Layer 2 of a small transformer language model trained on English Wikipedia (12 layers, counted from 0, width 128).
A neuron's activation on a vector x is SiLU(gate . x) times (in . x), where the dot is the dot product.
The model reads these tokens: "el" "ik" " |\n" "|" " " "35" " |" " G" "K" " |" " T" "U" "R" " |" " At" "a" "ber" "k" " D" "ad" "ak" "d"

The vector x that enters this layer's MLP at each token. A number n stands for n times 0.011.
0 "el": -22 -13 -16 -5 -11 38 -14 19 25 -6 -17 1 -3 30 -6 -13 27 -9 -3 -44 10 -5 6 5 -12 46 -47 -36 -39 22 44 7 -6 -5 8 -28 2 -30 -28 -58 -17 -26 -20 -7 13 7 2 -17 11 -22 23 -16 -3 -7 -5 0 20 -44 -3 1 27 -10 -17 0 28 22 23 -24 1 -2 -22 -2 16 -9 34 9 -23 4 11 3 18 14 -41 -5 19 -18 10 15 -1 11 -5 9 -16 -10 13 2 21 4 9 7 -5 11 18 26 12 15 -2 -19 41 -8 4 3 -14 23 26 32 32 6 1 7 4 -27 -9 9 11 16 -25 -27
1 "ik": -14 19 -5 -2 18 -17 -10 15 15 16 12 5 12 30 1 -2 62 -2 7 2 11 15 9 -28 8 -6 -39 -28 -18 -2 27 -6 1 21 -10 28 6 -23 -11 -87 -18 -16 -28 19 -15 15 5 2 0 24 17 -30 -23 2 27 23 1 -3 5 17 -24 -15 -1 37 19 15 -25 -14 -39 -4 -16 1 37 37 15 -22 -37 16 37 -14 -26 15 -15 5 8 8 5 29 -4 38 -18 -9 -12 -13 30 15 3 16 -34 17 -5 12 -2 5 -16 -17 -7 -22 35 -37 17 -4 2 7 -11 18 9 3 -27 -23 -13 4 -25 19 1 -35 9 24
2 " |\n": -13 7 11 -5 17 -23 14 13 13 -6 1 21 24 27 -19 11 -10 7 -21 15 6 -3 -35 31 -4 5 46 0 -29 17 -2 -28 -13 11 -1 12 7 15 -17 40 16 24 35 -31 1 -9 -18 19 4 -4 -7 4 32 -7 -9 -6 -13 -24 12 12 -8 1 1 -5 5 -7 -6 -9 53 -11 -10 -11 3 39 5 -34 -17 20 -6 -13 0 0 5 -29 -3 -14 -14 13 7 6 16 32 -40 0 -26 -4 4 12 -6 -29 3 13 -1 2 -11 -18 11 42 1 -42 -19 -22 -28 -15 -17 -37 12 43 3 -12 -12 40 16 -8 -32 37 12 -12
3 "|": 5 7 0 11 16 -9 41 -9 2 19 -42 24 -21 -23 2 5 7 -5 -7 10 1 -21 6 25 4 31 -34 18 -51 21 4 25 -13 -15 0 -6 -34 -20 15 23 26 13 -4 21 -27 -3 -31 17 25 -17 9 -3 10 2 -24 12 18 1 0 17 45 24 16 -4 -1 7 0 -22 0 28 -21 -16 21 23 -12 23 -10 -2 21 -9 0 -7 3 4 -19 -6 -18 -34 -28 7 -26 9 28 -33 -8 11 -4 11 9 -3 9 -3 -26 2 -15 28 30 22 -4 11 -23 -7 -23 -8 -5 1 6 -24 1 11 -30 22 -27 -12 -6 6 -10 -19
4 " ": -13 -20 20 23 -12 -26 9 -45 -5 -2 -22 2 15 -18 -16 6 -19 -5 -12 8 11 -12 -23 -10 4 -8 -21 -8 -32 27 -9 -16 -11 4 6 -10 37 28 10 20 23 -2 -8 0 -15 -2 -12 55 0 -16 3 -24 19 7 -13 6 14 -34 -22 1 -26 1 -41 -1 -5 -10 13 -15 -8 11 18 -2 7 8 -16 16 -22 18 -20 -15 26 -54 -10 -15 14 9 -10 -3 -1 -2 -10 29 2 -16 14 -36 -12 23 -15 -5 14 -2 -33 7 -16 6 17 42 23 -22 -10 14 6 -10 0 12 13 -22 8 -19 -11 22 3 18 -26 -9 -16 -11
5 "35": 8 -16 10 27 0 1 -8 -23 8 34 -26 17 -19 -17 -23 7 -12 11 -33 1 21 5 -23 10 -3 -3 -23 -22 -21 45 21 7 -3 7 -22 -7 16 8 18 21 -45 -19 -3 -3 -41 30 6 -2 -5 -3 16 -2 2 -6 4 -6 -7 3 9 22 -5 12 31 -1 7 -15 -29 -6 -49 -13 -17 4 0 -8 -33 5 -13 6 -6 7 10 -2 -6 -14 4 -3 -3 18 -3 9 -16 4 5 13 -3 16 -21 48 15 -2 -17 13 -48 -1 23 0 7 3 10 2 -46 42 14 15 -9 -26 2 -2 -9 -17 -29 21 -7 39 -27 15 11 15
6 " |": 14 32 2 37 7 -26 9 -37 15 17 36 15 14 -11 -7 1 -11 -11 -21 -7 2 0 3 35 7 19 -38 8 -42 47 15 13 -9 -4 -5 13 -23 0 8 55 -2 -6 -9 -19 -22 -1 -6 25 31 -8 31 4 2 11 -16 17 0 -27 -2 4 16 8 -6 -9 0 0 16 -25 3 -6 -6 -21 10 3 -32 -7 -1 23 -4 30 -21 -6 4 0 4 -19 -15 9 -50 -17 -30 25 31 -25 23 31 -2 28 -2 1 9 -2 6 9 -13 6 5 -10 31 10 -42 -5 -22 -8 -33 -4 -16 -21 19 8 2 23 -7 10 -11 -2 12 -11
7 " G": 12 33 -3 30 2 -18 6 -21 20 19 -9 -17 -25 -23 15 15 -31 -8 -10 -36 -5 2 -7 3 9 -13 -11 -45 10 41 -8 -1 -19 -6 13 -23 5 5 -4 -4 -23 3 3 -5 -5 -12 -17 4 5 0 3 27 -9 -17 21 38 -22 9 -29 25 -11 -32 5 1 25 12 12 -61 -4 22 1 0 32 14 -26 4 22 -7 1 4 -13 -4 24 15 23 -13 -8 -11 12 1 12 8 -28 -5 -3 1 -50 36 -17 3 1 6 -1 36 -17 11 19 12 -5 -6 4 -12 23 16 1 4 -2 1 10 14 17 11 -10 -24 -4 -8 -28 12
8 "K": -3 -5 5 -16 0 -22 -24 -15 -16 -23 25 51 -12 3 37 1 44 20 -2 16 11 1 1 -9 15 1 -5 -38 12 -27 4 -4 18 5 34 -10 10 9 17 -34 -14 4 -18 14 -1 -3 -8 -2 22 12 5 26 -36 13 22 9 -24 -23 11 10 -8 -37 4 7 16 10 -12 -14 -23 -5 4 -21 -8 51 3 -15 39 3 -5 22 23 15 -5 -6 6 22 -4 19 -9 35 17 -32 -9 -2 20 3 -25 26 -9 9 4 4 -30 20 -29 -19 -13 -10 -20 3 -40 14 5 -8 -49 22 -4 7 -17 -28 -10 23 -20 13 -29 -24 -10 4
9 " |": 6 35 -2 40 1 -17 12 -26 28 12 32 21 18 -18 0 6 -6 -12 -16 7 -6 -9 4 25 14 19 -31 -3 -33 39 4 27 -3 3 -5 25 -13 8 13 41 6 -10 -7 -22 -26 9 -15 12 26 -1 24 6 -4 12 -17 4 5 -33 8 -2 14 7 9 -6 12 -3 8 -22 10 0 -4 -16 9 -1 -16 2 14 13 0 26 -20 -9 4 8 7 -1 0 9 -52 -9 -36 20 27 -31 33 32 -6 32 -2 3 21 -10 5 1 -12 9 8 -12 17 30 -42 -3 -23 5 -31 -8 -7 -27 21 10 21 22 -9 16 -12 0 6 -11
10 " T": -42 64 19 58 11 -8 3 -24 28 24 -12 15 1 -21 11 1 -1 -4 -10 -6 -13 -11 4 3 -9 1 5 -18 8 -27 -21 -8 6 3 12 -9 1 15 15 23 -12 39 -9 11 -9 -12 0 4 -11 18 3 20 -13 6 19 23 24 -10 -23 11 11 2 11 -6 -6 -2 0 -35 -13 0 10 -13 28 25 -6 11 -7 17 -24 -13 -3 -3 -1 -14 34 -10 -31 -18 11 14 5 -16 -14 9 24 -7 -40 51 -5 1 2 10 -4 29 20 16 16 27 -15 -14 11 14 7 -3 -11 -28 13 -1 -11 19 -4 19 -5 5 -10 -1 7 25
11 "U": -37 -10 17 4 1 2 -3 -19 -21 -19 12 26 -39 1 32 -10 8 0 6 24 12 -52 -10 3 -18 11 -13 -17 22 -12 17 6 7 1 23 -16 1 1 6 -27 -26 -6 -11 24 -2 7 16 -16 6 -11 28 15 -19 16 -8 21 3 -13 -28 12 25 16 -12 16 -7 4 -41 7 -13 4 8 9 -7 -5 9 27 30 6 14 34 31 8 -11 -13 -17 21 15 3 -18 29 14 -21 15 36 24 6 -14 8 1 5 2 13 -25 10 -16 -4 -29 42 -11 22 -53 15 14 -15 -29 20 1 -13 2 -44 0 0 8 26 -17 20 -11 -7
12 "R": -22 -5 4 14 -16 -17 -6 -4 -19 -25 16 12 -39 7 21 1 27 1 28 6 11 -43 0 14 1 24 -36 -51 9 -39 43 19 -1 14 39 3 -10 -17 3 4 -31 7 -8 8 -5 19 -1 13 5 -10 24 2 -41 13 3 -9 1 -11 -15 -1 16 -34 -12 -7 -7 -11 19 -12 13 23 4 -8 10 22 12 23 27 -10 -9 57 32 24 0 -17 -13 -25 4 -5 -21 26 -16 -9 9 20 22 11 -6 7 -6 8 2 5 -11 17 -19 11 13 3 -8 15 -37 28 44 -5 -31 40 5 -11 11 -34 0 5 -8 -2 -13 -7 -10 -3
13 " |": -2 35 -4 25 -3 -11 11 -12 36 11 33 22 15 -24 0 9 -4 -12 -3 8 -11 -7 3 17 12 21 -21 -1 -27 31 -1 35 0 15 -5 25 -1 12 12 23 -1 -9 -1 -24 -23 17 -15 2 16 5 24 14 -10 12 -15 -2 1 -30 8 5 10 4 3 -9 21 -3 9 -17 9 5 1 -10 4 8 -10 5 14 1 1 21 -25 -8 1 12 8 1 1 10 -52 -5 -36 10 21 -28 40 26 -12 34 -13 5 30 -14 6 -3 -15 8 10 -16 10 42 -43 -3 -26 15 -20 -9 -8 -30 23 22 26 18 -12 10 -5 -1 2 -9
14 " At": -35 12 43 22 -11 4 16 -3 24 26 9 -28 -21 -50 20 7 -22 22 15 0 2 4 -12 7 -9 -42 -27 -40 -36 -7 -14 -15 11 -4 -7 12 28 -8 1 3 15 28 -38 4 -40 -6 -7 29 4 -11 23 15 7 -15 6 -3 23 26 7 -28 0 22 -14 16 22 5 -19 34 -37 6 -31 -5 15 14 13 -4 24 -3 -23 18 -8 1 -2 -16 7 -17 -19 -2 7 -9 -32 0 -18 23 4 -11 -24 23 -2 10 2 17 4 32 -16 -6 -19 -12 -16 14 37 8 -10 -2 -2 -25 20 -5 8 -5 -19 24 -10 -3 -2 -8 26 0
15 "a": -11 27 6 -9 -27 15 7 2 37 41 20 14 2 -15 19 -8 -8 17 22 8 -24 18 -6 -24 9 -12 -80 -15 0 -27 9 -16 -28 -6 -13 -44 0 7 -15 -32 -6 5 9 9 -11 25 -8 -25 -12 8 -5 -9 -25 -6 10 25 30 2 4 36 4 -20 -17 25 23 10 10 25 9 -11 -8 -5 -7 7 -4 7 -3 0 12 5 -1 -5 -11 -13 -5 12 -20 -7 -9 10 1 -28 15 -3 39 -18 15 20 -33 10 -5 6 14 10 -11 5 -16 46 -6 41 2 13 8 37 4 43 0 14 -1 -17 -36 0 -24 26 26 1 10 10
16 "ber": -23 13 5 11 12 -29 -9 9 -5 10 38 -3 -35 -2 28 2 -11 -9 9 -13 14 -16 15 -5 2 -21 -83 -5 -1 26 12 -10 -12 -18 6 -20 16 11 20 -52 3 8 6 5 1 15 25 -30 8 11 25 0 -9 -9 -12 -7 -24 46 -13 -3 -29 -14 -1 21 12 -1 -20 22 -40 -9 34 9 -2 -6 2 21 0 -39 9 31 -7 0 -14 -25 -10 8 38 -25 -6 0 -23 34 20 -20 -18 12 -4 42 12 26 -5 18 3 4 -12 31 26 -18 7 -23 -25 -3 3 -3 2 14 5 4 -14 2 -2 -11 24 17 24 -3 33 -38
17 "k": -14 15 -34 -9 9 -4 -24 3 15 8 16 24 4 6 17 5 41 8 0 3 -2 25 4 -11 -26 -12 -64 -12 -46 -14 36 -24 -1 14 10 -36 -9 -10 23 -51 -13 -32 10 -4 -5 8 -1 -1 3 27 3 9 -24 9 29 18 17 20 8 -15 -24 -40 -19 14 -7 6 5 -20 -41 -35 8 -18 31 30 21 -19 -10 -10 5 35 -20 15 -18 -5 8 7 0 11 9 3 -11 -22 -20 -29 9 2 -2 23 -11 27 0 1 -26 14 -29 -31 -39 -23 2 -31 -27 9 -23 35 2 39 1 5 -27 -18 -12 4 -12 16 4 -17 1 1
18 " D": -36 13 13 30 2 -31 -2 -21 7 21 -2 -14 -9 -22 41 13 -11 3 -4 -37 -1 33 3 -6 -6 -14 7 -23 -10 -6 -5 -1 0 -3 -17 -15 17 10 3 -5 7 6 -24 -7 4 -25 -7 -18 -10 -16 -21 16 -23 10 19 26 25 -7 -22 14 -7 -24 16 12 -1 -16 43 -46 4 -1 22 -18 33 18 4 -27 25 -15 -21 -4 5 11 12 -28 17 13 -8 -7 6 -2 -4 1 22 -15 12 18 -47 3 8 22 7 23 -21 24 24 -2 10 11 36 -17 23 16 20 31 7 -4 16 -17 0 10 -9 -18 -12 -4 -12 -4 -28 3
19 "ad": -13 -13 8 -10 -20 18 -20 19 -16 6 -10 0 14 -4 11 -1 14 -2 26 -19 -5 7 19 -10 11 15 -61 10 -47 -28 34 5 -8 7 13 -18 -9 22 0 -12 23 -10 -8 16 12 26 8 3 -7 -14 24 8 -47 -19 12 26 4 -4 -23 15 -1 -12 6 2 -10 -15 18 5 3 -17 20 -19 37 50 42 22 -1 -24 4 41 2 7 -34 -30 -6 -19 -8 43 0 -5 -6 24 -10 -14 29 7 -8 -2 11 31 -3 7 9 18 -14 0 -23 -42 40 29 -15 11 11 1 16 29 9 26 4 -11 -11 -3 -35 9 40 10 -12 13
20 "ak": 2 -12 5 -1 12 23 1 41 0 4 3 12 2 23 -12 -3 46 -4 -5 -14 -28 26 1 -28 13 -16 -33 -5 -43 -6 34 -2 -19 4 -11 -5 -17 18 14 -54 -7 1 -12 21 -5 21 2 3 -8 -3 31 11 -34 8 10 36 12 -2 21 24 8 -23 8 11 25 30 -39 -13 6 -7 -29 -22 1 40 52 10 -2 -8 10 15 -1 13 -13 -20 3 24 -20 10 5 43 -39 7 -27 -2 23 11 -10 32 -24 21 -11 -11 -9 8 -17 -28 -34 -38 13 3 -8 2 11 12 1 22 3 -13 -16 -13 0 -21 -35 19 4 -29 -37 22
21 "d": -15 -2 14 30 2 -5 -14 -1 -2 10 3 6 -10 3 20 -3 9 3 -4 -38 10 3 16 12 -41 -2 -91 -36 -47 -15 29 16 0 17 3 -27 14 -2 40 -39 -9 -22 25 13 1 4 -7 6 -2 5 -12 4 -44 13 -4 29 31 -1 -2 6 -3 -29 2 24 -26 -33 9 -17 -22 -41 23 -9 11 22 22 -12 -3 -21 9 37 -24 22 -36 -28 -15 -9 3 -1 8 -10 -9 3 6 -17 21 40 -12 -13 19 18 -2 18 -6 9 7 0 -21 4 17 -16 8 -4 4 56 21 37 4 12 3 10 -14 -15 -16 -4 10 -17 -12 3

Each question shows the input weights of one neuron of the MLP. A number n stands for n times 0.016.

n64 gate: 6 9 18 18 -3 2 18 26 3 -26 -18 24 -11 11 -6 7 -6 36 -3 4 13 -16 3 4 46 -10 -11 -5 15 -3 7 -38 -12 -24 -16 17 -10 14 3 -10 22 4 26 -28 10 -40 1 -17 -18 17 18 14 6 -4 9 50 -17 13 -31 5 -17 -2 -7 -31 46 -7 8 -12 -23 -4 -7 -8 -10 -22 38 -36 25 24 -7 -2 21 -40 -15 15 -1 17 -17 5 14 -8 -50 6 3 -31 2 42 7 -19 11 35 35 44 -7 11 -19 14 -5 -28 4 -2 -10 -4 -14 1 -10 15 -25 23 1 5 -3 -9 20 -1 -17 -9 18 -4
n64 in: 17 -1 36 -36 12 -6 11 -29 -20 8 41 12 -5 9 -19 -11 -8 -36 -3 2 8 -49 -3 6 -3 -22 -11 30 -19 42 11 -10 10 -9 22 -4 -8 -31 18 17 -9 -16 14 10 10 -6 9 2 8 42 6 -3 1 3 3 -32 9 -2 12 -7 -6 -7 18 5 5 11 18 3 2 -9 -4 -19 -26 -23 -3 0 5 -42 -37 5 7 10 6 8 -11 -1 -26 -10 15 42 36 1 -4 -12 -12 20 6 1 1 28 6 14 16 6 29 -29 0 -9 15 -37 -11 -2 3 -4 -2 -24 21 -32 -27 28 37 -4 27 -1 11 47 2 6
Its two highest activations, in order, are on tokens 16 "ber", 6 " |"

n10 gate: 0 3 -2 2 -9 -26 -9 29 8 -5 2 -15 6 9 -4 -26 31 29 -14 -3 7 -9 10 22 -10 -8 7 6 36 26 -9 24 20 34 -2 0 32 0 -4 27 9 -1 23 3 25 6 7 -11 -21 -40 -18 10 14 -6 -18 -20 -9 3 -31 -1 -2 4 -19 14 -22 14 -1 -3 -8 4 -6 2 -11 -12 17 27 -23 -21 -15 1 3 -3 20 17 -14 -21 -9 -5 4 -5 8 13 22 11 9 15 -10 3 -16 4 -1 9 7 -22 17 -4 4 12 -17 19 18 -7 15 12 -26 -15 35 31 -1 0 9 -4 -36 -16 34 -17 -28 -14
n10 in: -6 -1 4 0 3 -29 -20 19 36 -21 -16 -28 0 -3 5 -23 25 12 0 8 2 4 -1 27 19 -7 12 17 20 35 -14 1 28 29 19 -10 13 5 4 22 4 -5 6 0 22 -5 -16 8 -10 0 3 11 11 -14 -8 -14 -7 -2 -20 0 -6 4 -30 -10 -20 11 15 -13 -22 -16 -14 6 -16 -1 20 -8 -7 -18 22 10 8 -16 15 12 -20 -13 -6 31 -7 3 13 20 23 0 3 21 -14 6 -22 22 -19 -4 -14 -18 -7 -4 6 32 -25 20 -7 -7 -7 20 -4 -8 17 5 -6 -1 -16 -9 -12 -18 14 1 -15 -12
Its three highest activations, in order, are on tokens 20 "ak", 1 "ik", 15 "a"

n236 gate: 16 18 0 8 -9 4 -4 13 -26 -16 -1 21 -23 7 -27 -20 16 11 32 13 -1 -11 17 11 -19 7 4 7 -5 -7 -8 -6 21 15 -14 27 14 -15 6 8 9 -5 6 -4 30 15 -24 -29 -6 -12 -16 -2 19 -15 1 -8 -31 -47 -25 -20 -26 -11 3 9 -8 -9 9 -15 13 2 21 -4 26 -7 -17 0 16 16 -21 29 1 -18 -7 4 2 10 7 -19 10 12 -6 7 10 -4 3 12 -7 1 -25 -4 22 -30 -15 -8 26 -2 21 -31 -3 2 15 -22 14 20 -27 6 -7 7 4 23 -7 7 -4 -19 19 7 -6 -20
n236 in: 16 2 1 14 -1 9 -16 -4 6 8 1 21 -9 39 -11 -2 -20 34 30 14 -13 -7 47 11 31 12 14 -3 12 -8 -14 26 12 6 -1 -3 -7 -11 0 5 23 5 25 2 6 -1 -8 16 28 -9 16 -8 0 -20 6 -14 -8 -41 -13 -1 -28 -38 -6 5 -14 -4 -11 11 -15 0 -10 -22 14 -30 -6 -12 7 30 -21 24 -6 -7 -5 4 -25 -10 5 0 9 3 7 49 11 -10 9 3 -28 9 -7 6 27 -1 -23 -2 19 14 4 -4 1 21 -21 -13 8 13 -2 2 -21 -2 -8 25 -6 5 -6 -32 -8 -7 -2 -28
Its three highest activations, in order, are on tokens 13 " |", 9 " |", 12 "R"

n50 gate: 0 -20 -2 -16 1 14 -8 -6 -23 -5 -29 -18 -31 13 -14 -17 6 17 2 -7 -21 0 -19 35 -18 9 2 34 3 -8 1 -16 -5 -2 -1 6 9 -19 4 -12 -9 11 -18 -3 2 -6 -10 1 14 13 -9 -18 -2 -4 1 -9 4 11 -7 -5 -7 1 -13 -9 1 16 13 -26 18 20 0 -12 -11 0 -23 -16 4 14 5 -11 7 0 11 -6 18 -5 -15 -17 -5 7 -13 -24 -5 -13 -15 12 -6 -9 -3 10 -17 16 25 -8 0 8 -20 13 0 -13 3 -1 38 -22 -2 -11 0 16 12 25 -10 5 -24 -4 32 -28 30 8
n50 in: -24 1 -17 11 0 5 9 14 -7 13 28 20 1 -1 9 19 26 -15 2 -7 6 2 -3 0 16 -12 -1 -10 -5 3 3 3 11 -1 -11 -20 -23 -20 -11 -3 -5 17 23 13 -3 4 11 8 -1 -15 -11 -7 25 -15 8 -4 -23 19 -25 -1 15 -6 -32 10 -5 -3 -2 10 -4 0 -8 25 3 23 7 11 -26 -12 3 -3 0 11 -23 20 -14 6 10 -4 15 -28 16 -3 -8 11 24 -13 6 19 9 -22 0 4 -18 -10 -18 0 9 -10 12 20 4 23 0 35 10 -19 -10 9 -14 -3 -43 -7 6 -19 -20 8 -5 7
Its three highest activations, in order, are on tokens 9 " |", 13 " |", 6 " |"

n96 gate: 1 12 8 -32 -26 -28 4 38 -9 -13 -11 -19 11 0 29 11 -8 6 6 2 -16 0 6 -11 -3 -2 26 14 -15 -19 -14 8 3 14 20 15 -7 5 0 7 -17 3 -3 -15 -13 -17 -9 -17 -14 -13 -22 -24 -4 8 -17 6 0 38 10 -32 -25 -12 9 18 -9 24 13 1 11 28 4 -7 -1 -12 23 -4 0 19 -4 7 4 -13 -2 29 -14 13 -19 -13 14 3 -2 -19 18 7 3 -4 -19 -4 -21 5 -5 -6 -12 13 -3 14 -5 10 26 22 -18 -3 10 11 7 13 -17 -11 -1 31 -15 13 4 -11 -17 5 7 -11
n96 in: 9 16 12 -3 -25 -26 17 16 13 -27 -15 -23 6 5 35 -7 -4 1 4 -7 1 -5 -6 21 -6 5 24 10 -17 9 -4 -10 13 2 -8 24 0 25 14 19 12 12 0 -11 -10 -1 -12 -36 -41 -11 -10 0 4 27 -17 -1 9 13 11 -33 -13 -14 0 17 -5 12 5 -2 6 -2 -11 21 -9 2 17 30 6 12 31 0 5 4 2 16 3 -3 -22 7 -28 -1 3 -10 3 -10 -5 -23 -13 8 -15 18 4 -2 -1 24 -2 34 4 18 10 12 -31 2 25 11 19 35 19 -4 -2 28 -11 -5 0 3 -15 33 -3 -11
On which token does it fire most, and how strongly? 1 "ik", at about 0.23

n189 gate: 13 -16 -20 -6 -14 -6 9 -5 -4 -16 -16 25 11 -18 -9 4 -7 -4 5 9 0 -7 -19 0 -6 6 4 -4 -9 21 -2 -9 13 16 -18 23 -12 31 -2 21 -2 -4 11 21 -1 -20 8 18 17 20 8 -8 8 -12 1 -9 -4 19 -6 31 -9 5 -14 -1 1 28 19 3 -14 17 -14 -20 -16 15 25 2 -12 2 -11 -7 -7 -4 -12 -9 -30 2 26 24 8 -5 28 21 -6 15 5 2 -15 2 -10 12 -9 10 -1 26 18 -9 -1 20 -15 -12 7 3 -9 -21 13 -1 -5 -3 -4 -7 -4 -11 4 19 -1 -8 1 -22
n189 in: 2 -19 -11 -1 -9 -8 19 -19 4 -6 -25 17 25 -25 -12 -2 -15 6 3 -13 -24 3 -28 8 9 -18 17 30 14 30 15 0 -4 -4 3 20 -30 0 -10 5 15 12 22 15 18 -33 12 16 19 24 7 -22 -1 6 2 -6 -6 17 -2 9 1 -3 -21 -12 16 4 18 15 -16 10 -6 -3 -32 0 14 -6 -22 -19 -20 11 -13 -8 -12 6 -14 6 8 21 8 -3 20 0 -14 -5 8 -2 -7 14 -7 44 -2 9 -5 22 12 18 -8 14 -11 -12 -9 2 8 -8 16 14 12 1 -24 -8 -25 -24 -9 3 0 -19 -6 -33
It fires most on token 4 " "

n278 gate: -11 20 30 3 -6 -3 1 -11 2 23 8 -24 -14 10 -6 15 -35 -13 0 1 -15 -11 10 0 3 16 12 -23 4 0 -3 -11 1 -2 -23 -12 8 -6 34 -5 3 3 10 -9 -1 -7 7 0 7 12 6 -3 25 5 19 -14 13 -15 7 6 5 8 10 -13 4 13 -8 22 -8 -1 -9 -12 -16 17 21 1 12 -5 12 7 -2 16 5 -21 1 7 3 1 7 -24 -1 -4 -3 -5 -17 -24 13 -14 5 26 15 0 -1 6 8 -16 11 -1 4 -14 5 -5 1 -14 15 -12 -1 0 8 13 -10 8 7 -18 -8 -3 -18 14
n278 in: 4 10 10 -2 -38 21 4 3 -4 15 11 -16 -1 16 -5 27 -8 -12 19 -19 -15 -6 -4 9 -3 8 18 -27 -11 -22 18 -3 -8 -3 -17 -2 -1 -12 18 -8 1 2 26 0 10 -23 17 3 1 12 2 -2 15 -12 22 -9 16 6 -6 18 -1 8 -7 -11 6 17 5 28 -2 11 -22 -6 -24 12 23 -12 4 13 8 9 0 2 4 -3 -9 7 -1 -18 -8 -29 -5 -25 -6 11 5 -22 10 -14 15 19 20 2 -14 16 0 -12 -12 -5 10 -12 -5 7 -4 -11 7 0 3 13 8 5 2 6 14 -14 -1 -13 -9 21
On which token does it fire most, and how strongly? 14 " At", at about 0.57

n68 gate: -2 13 -14 -3 -3 -21 8 -10 6 -1 4 -1 29 16 -16 4 4 -6 -36 -17 3 2 -24 -18 9 7 12 -9 6 -8 -17 22 -7 -29 -15 -10 3 -6 7 9 -4 -8 20 0 -13 -8 -2 4 26 14 -2 8 -7 -21 2 20 -24 -4 -10 6 6 11 5 -10 -22 -9 -8 0 8 23 10 12 21 0 -3 -5 14 -12 -10 -3 3 12 17 -2 -10 18 7 4 -8 -7 5 -7 -15 -7 12 -2 -26 -16 10 0 0 32 6 22 -14 -15 20 13 -14 -20 18 5 14 2 16 -2 -11 6 2 -4 -9 17 14 -32 -3 -15 13 -20
n68 in: -27 9 2 0 -11 9 14 3 -4 16 -19 5 8 -1 25 17 -6 7 12 -19 -18 -14 6 -32 -29 2 17 -13 7 5 26 -26 -10 -7 26 -4 -13 6 16 -2 1 7 -12 4 11 -8 -15 3 -5 -5 -1 19 -6 -10 -6 19 6 -2 22 -4 -11 1 15 7 2 -11 26 -1 -25 34 7 -27 -2 9 -27 1 -17 0 -7 24 15 -10 19 16 -14 5 9 -3 27 -20 6 4 17 -24 6 4 -22 -14 -9 -3 -2 -12 -5 9 -9 0 -6 -14 18 15 -3 40 10 -4 -22 -6 -7 -5 -9 21 3 -1 11 -11 7 -3 -15 5
Its two highest activations, in order, are on tokens 7 " G", 18 " D"

n144 gate: 6 -2 6 -26 46 6 0 22 -47 17 4 37 -36 6 -43 -13 31 4 19 -11 15 11 0 -23 -30 -9 2 3 31 4 -11 4 7 8 -10 64 24 -2 -28 17 21 -21 -2 -3 9 -1 -8 -7 -2 44 -4 1 -1 38 6 -30 -10 2 -17 35 -18 1 9 -30 -11 7 -10 -9 -6 39 -14 -10 23 -20 -13 0 32 12 -26 -12 10 -16 3 10 -11 13 15 6 11 7 12 0 12 -9 -13 -8 30 -11 -6 -31 -23 -20 22 -7 -11 -14 -30 -17 29 10 -8 18 -24 -46 10 5 -6 -22 6 41 -16 12 4 -19 27 24 -14 5
n144 in: -21 -15 -19 -17 -5 6 26 9 -4 -17 18 -48 5 50 5 17 -13 8 -22 3 21 27 13 -5 -26 1 3 -1 -10 -18 -14 -7 -10 -25 -3 24 -14 -26 11 8 -39 -10 1 -12 9 -40 -2 -9 8 7 -13 -20 17 17 -3 38 11 9 -25 22 -8 0 17 21 -25 -1 7 -3 -27 -25 -1 -34 -59 34 13 20 11 19 2 26 2 -39 -58 4 -7 -45 -7 5 14 -42 10 -33 1 35 -5 10 11 2 8 13 23 -42 1 9 21 11 17 8 -46 -8 49 11 36 18 29 4 -17 9 23 -10 26 4 -2 20 30 42 8 -35
On which token does it fire most, and how strongly? 9 " |", at about 0.33

n11 gate: -18 -17 12 17 -16 -19 5 -13 3 -22 24 -14 20 -8 -31 24 20 15 -4 0 -59 8 -1 -25 2 -8 1 -20 10 13 -5 -12 28 7 23 0 42 -1 2 26 36 7 13 13 4 -42 28 -18 13 7 -31 -21 13 -35 -23 -23 7 35 -16 61 17 -8 72 16 -8 8 -9 -14 1 -14 -24 -19 -18 -10 7 27 -12 10 -18 3 -10 6 11 17 13 16 9 -13 -67 3 5 -39 -6 17 28 1 14 -6 -9 -34 -31 2 -5 -49 -12 5 -30 -10 17 -3 -3 0 -5 -31 13 -18 -25 -25 11 -17 -4 -19 -5 1 8 29 -10 29
n11 in: -13 -4 34 19 -15 -17 2 -17 -10 2 19 -22 11 -3 -15 -1 9 7 2 -16 -20 2 10 -24 -1 1 5 8 10 28 -25 -6 42 6 7 15 33 -29 -2 28 24 9 7 -11 -4 -12 8 -44 11 -9 -9 -34 -8 -23 -21 -35 -29 13 -2 29 1 0 52 34 -9 13 6 5 20 4 -16 8 -35 9 27 29 -15 34 3 28 10 22 -12 39 2 2 -10 -25 -15 -12 14 -42 -12 -17 25 -1 3 -6 -9 -35 -10 -17 9 6 -7 10 -12 8 10 -6 -18 8 7 -20 18 -13 -1 -13 12 -9 3 -6 -12 -10 41 -20 -57 22
It fires most on token 17 "k"

n73 gate: -16 -6 0 -9 0 -5 5 -2 1 5 -5 -4 -15 -27 23 10 0 -3 4 -2 6 4 28 -9 20 -11 -9 4 0 22 4 -37 18 -19 -12 -4 -18 -6 14 12 7 11 1 -13 -9 -9 4 7 -5 -5 -18 -1 28 3 -14 12 -10 -9 6 6 -24 14 -11 2 -16 7 -2 -13 2 28 7 -10 6 1 -14 1 10 17 12 22 7 6 9 10 19 -8 -4 -5 -3 -9 28 25 0 -11 24 15 1 -1 -4 -10 5 8 -1 -12 4 18 5 15 -5 2 -28 5 13 16 -5 9 -13 -19 3 5 8 3 -15 12 -2 -2 2 -10
n73 in: -14 16 10 -20 -9 9 0 -6 9 5 1 -4 9 -5 9 12 12 -23 -5 -12 -4 -1 3 7 0 11 0 -25 16 2 1 8 -4 -5 8 -8 5 -25 -5 14 -3 0 -4 -2 -5 -21 -1 -5 32 0 5 2 2 9 1 -7 3 -1 -8 -17 -6 11 -25 0 16 -7 -1 -10 4 26 10 -21 -18 9 6 -4 -8 2 -11 -4 23 0 -17 -26 3 -10 12 2 -15 0 13 20 -22 1 -15 0 2 -19 0 -3 -18 -25 -19 -8 2 -23 -9 2 -1 -17 1 21 7 -4 3 3 -18 8 4 -25 -19 -11 10 -9 -12 3 18 -22
Its two highest activations, in order, are on tokens 4 " ", 20 "ak"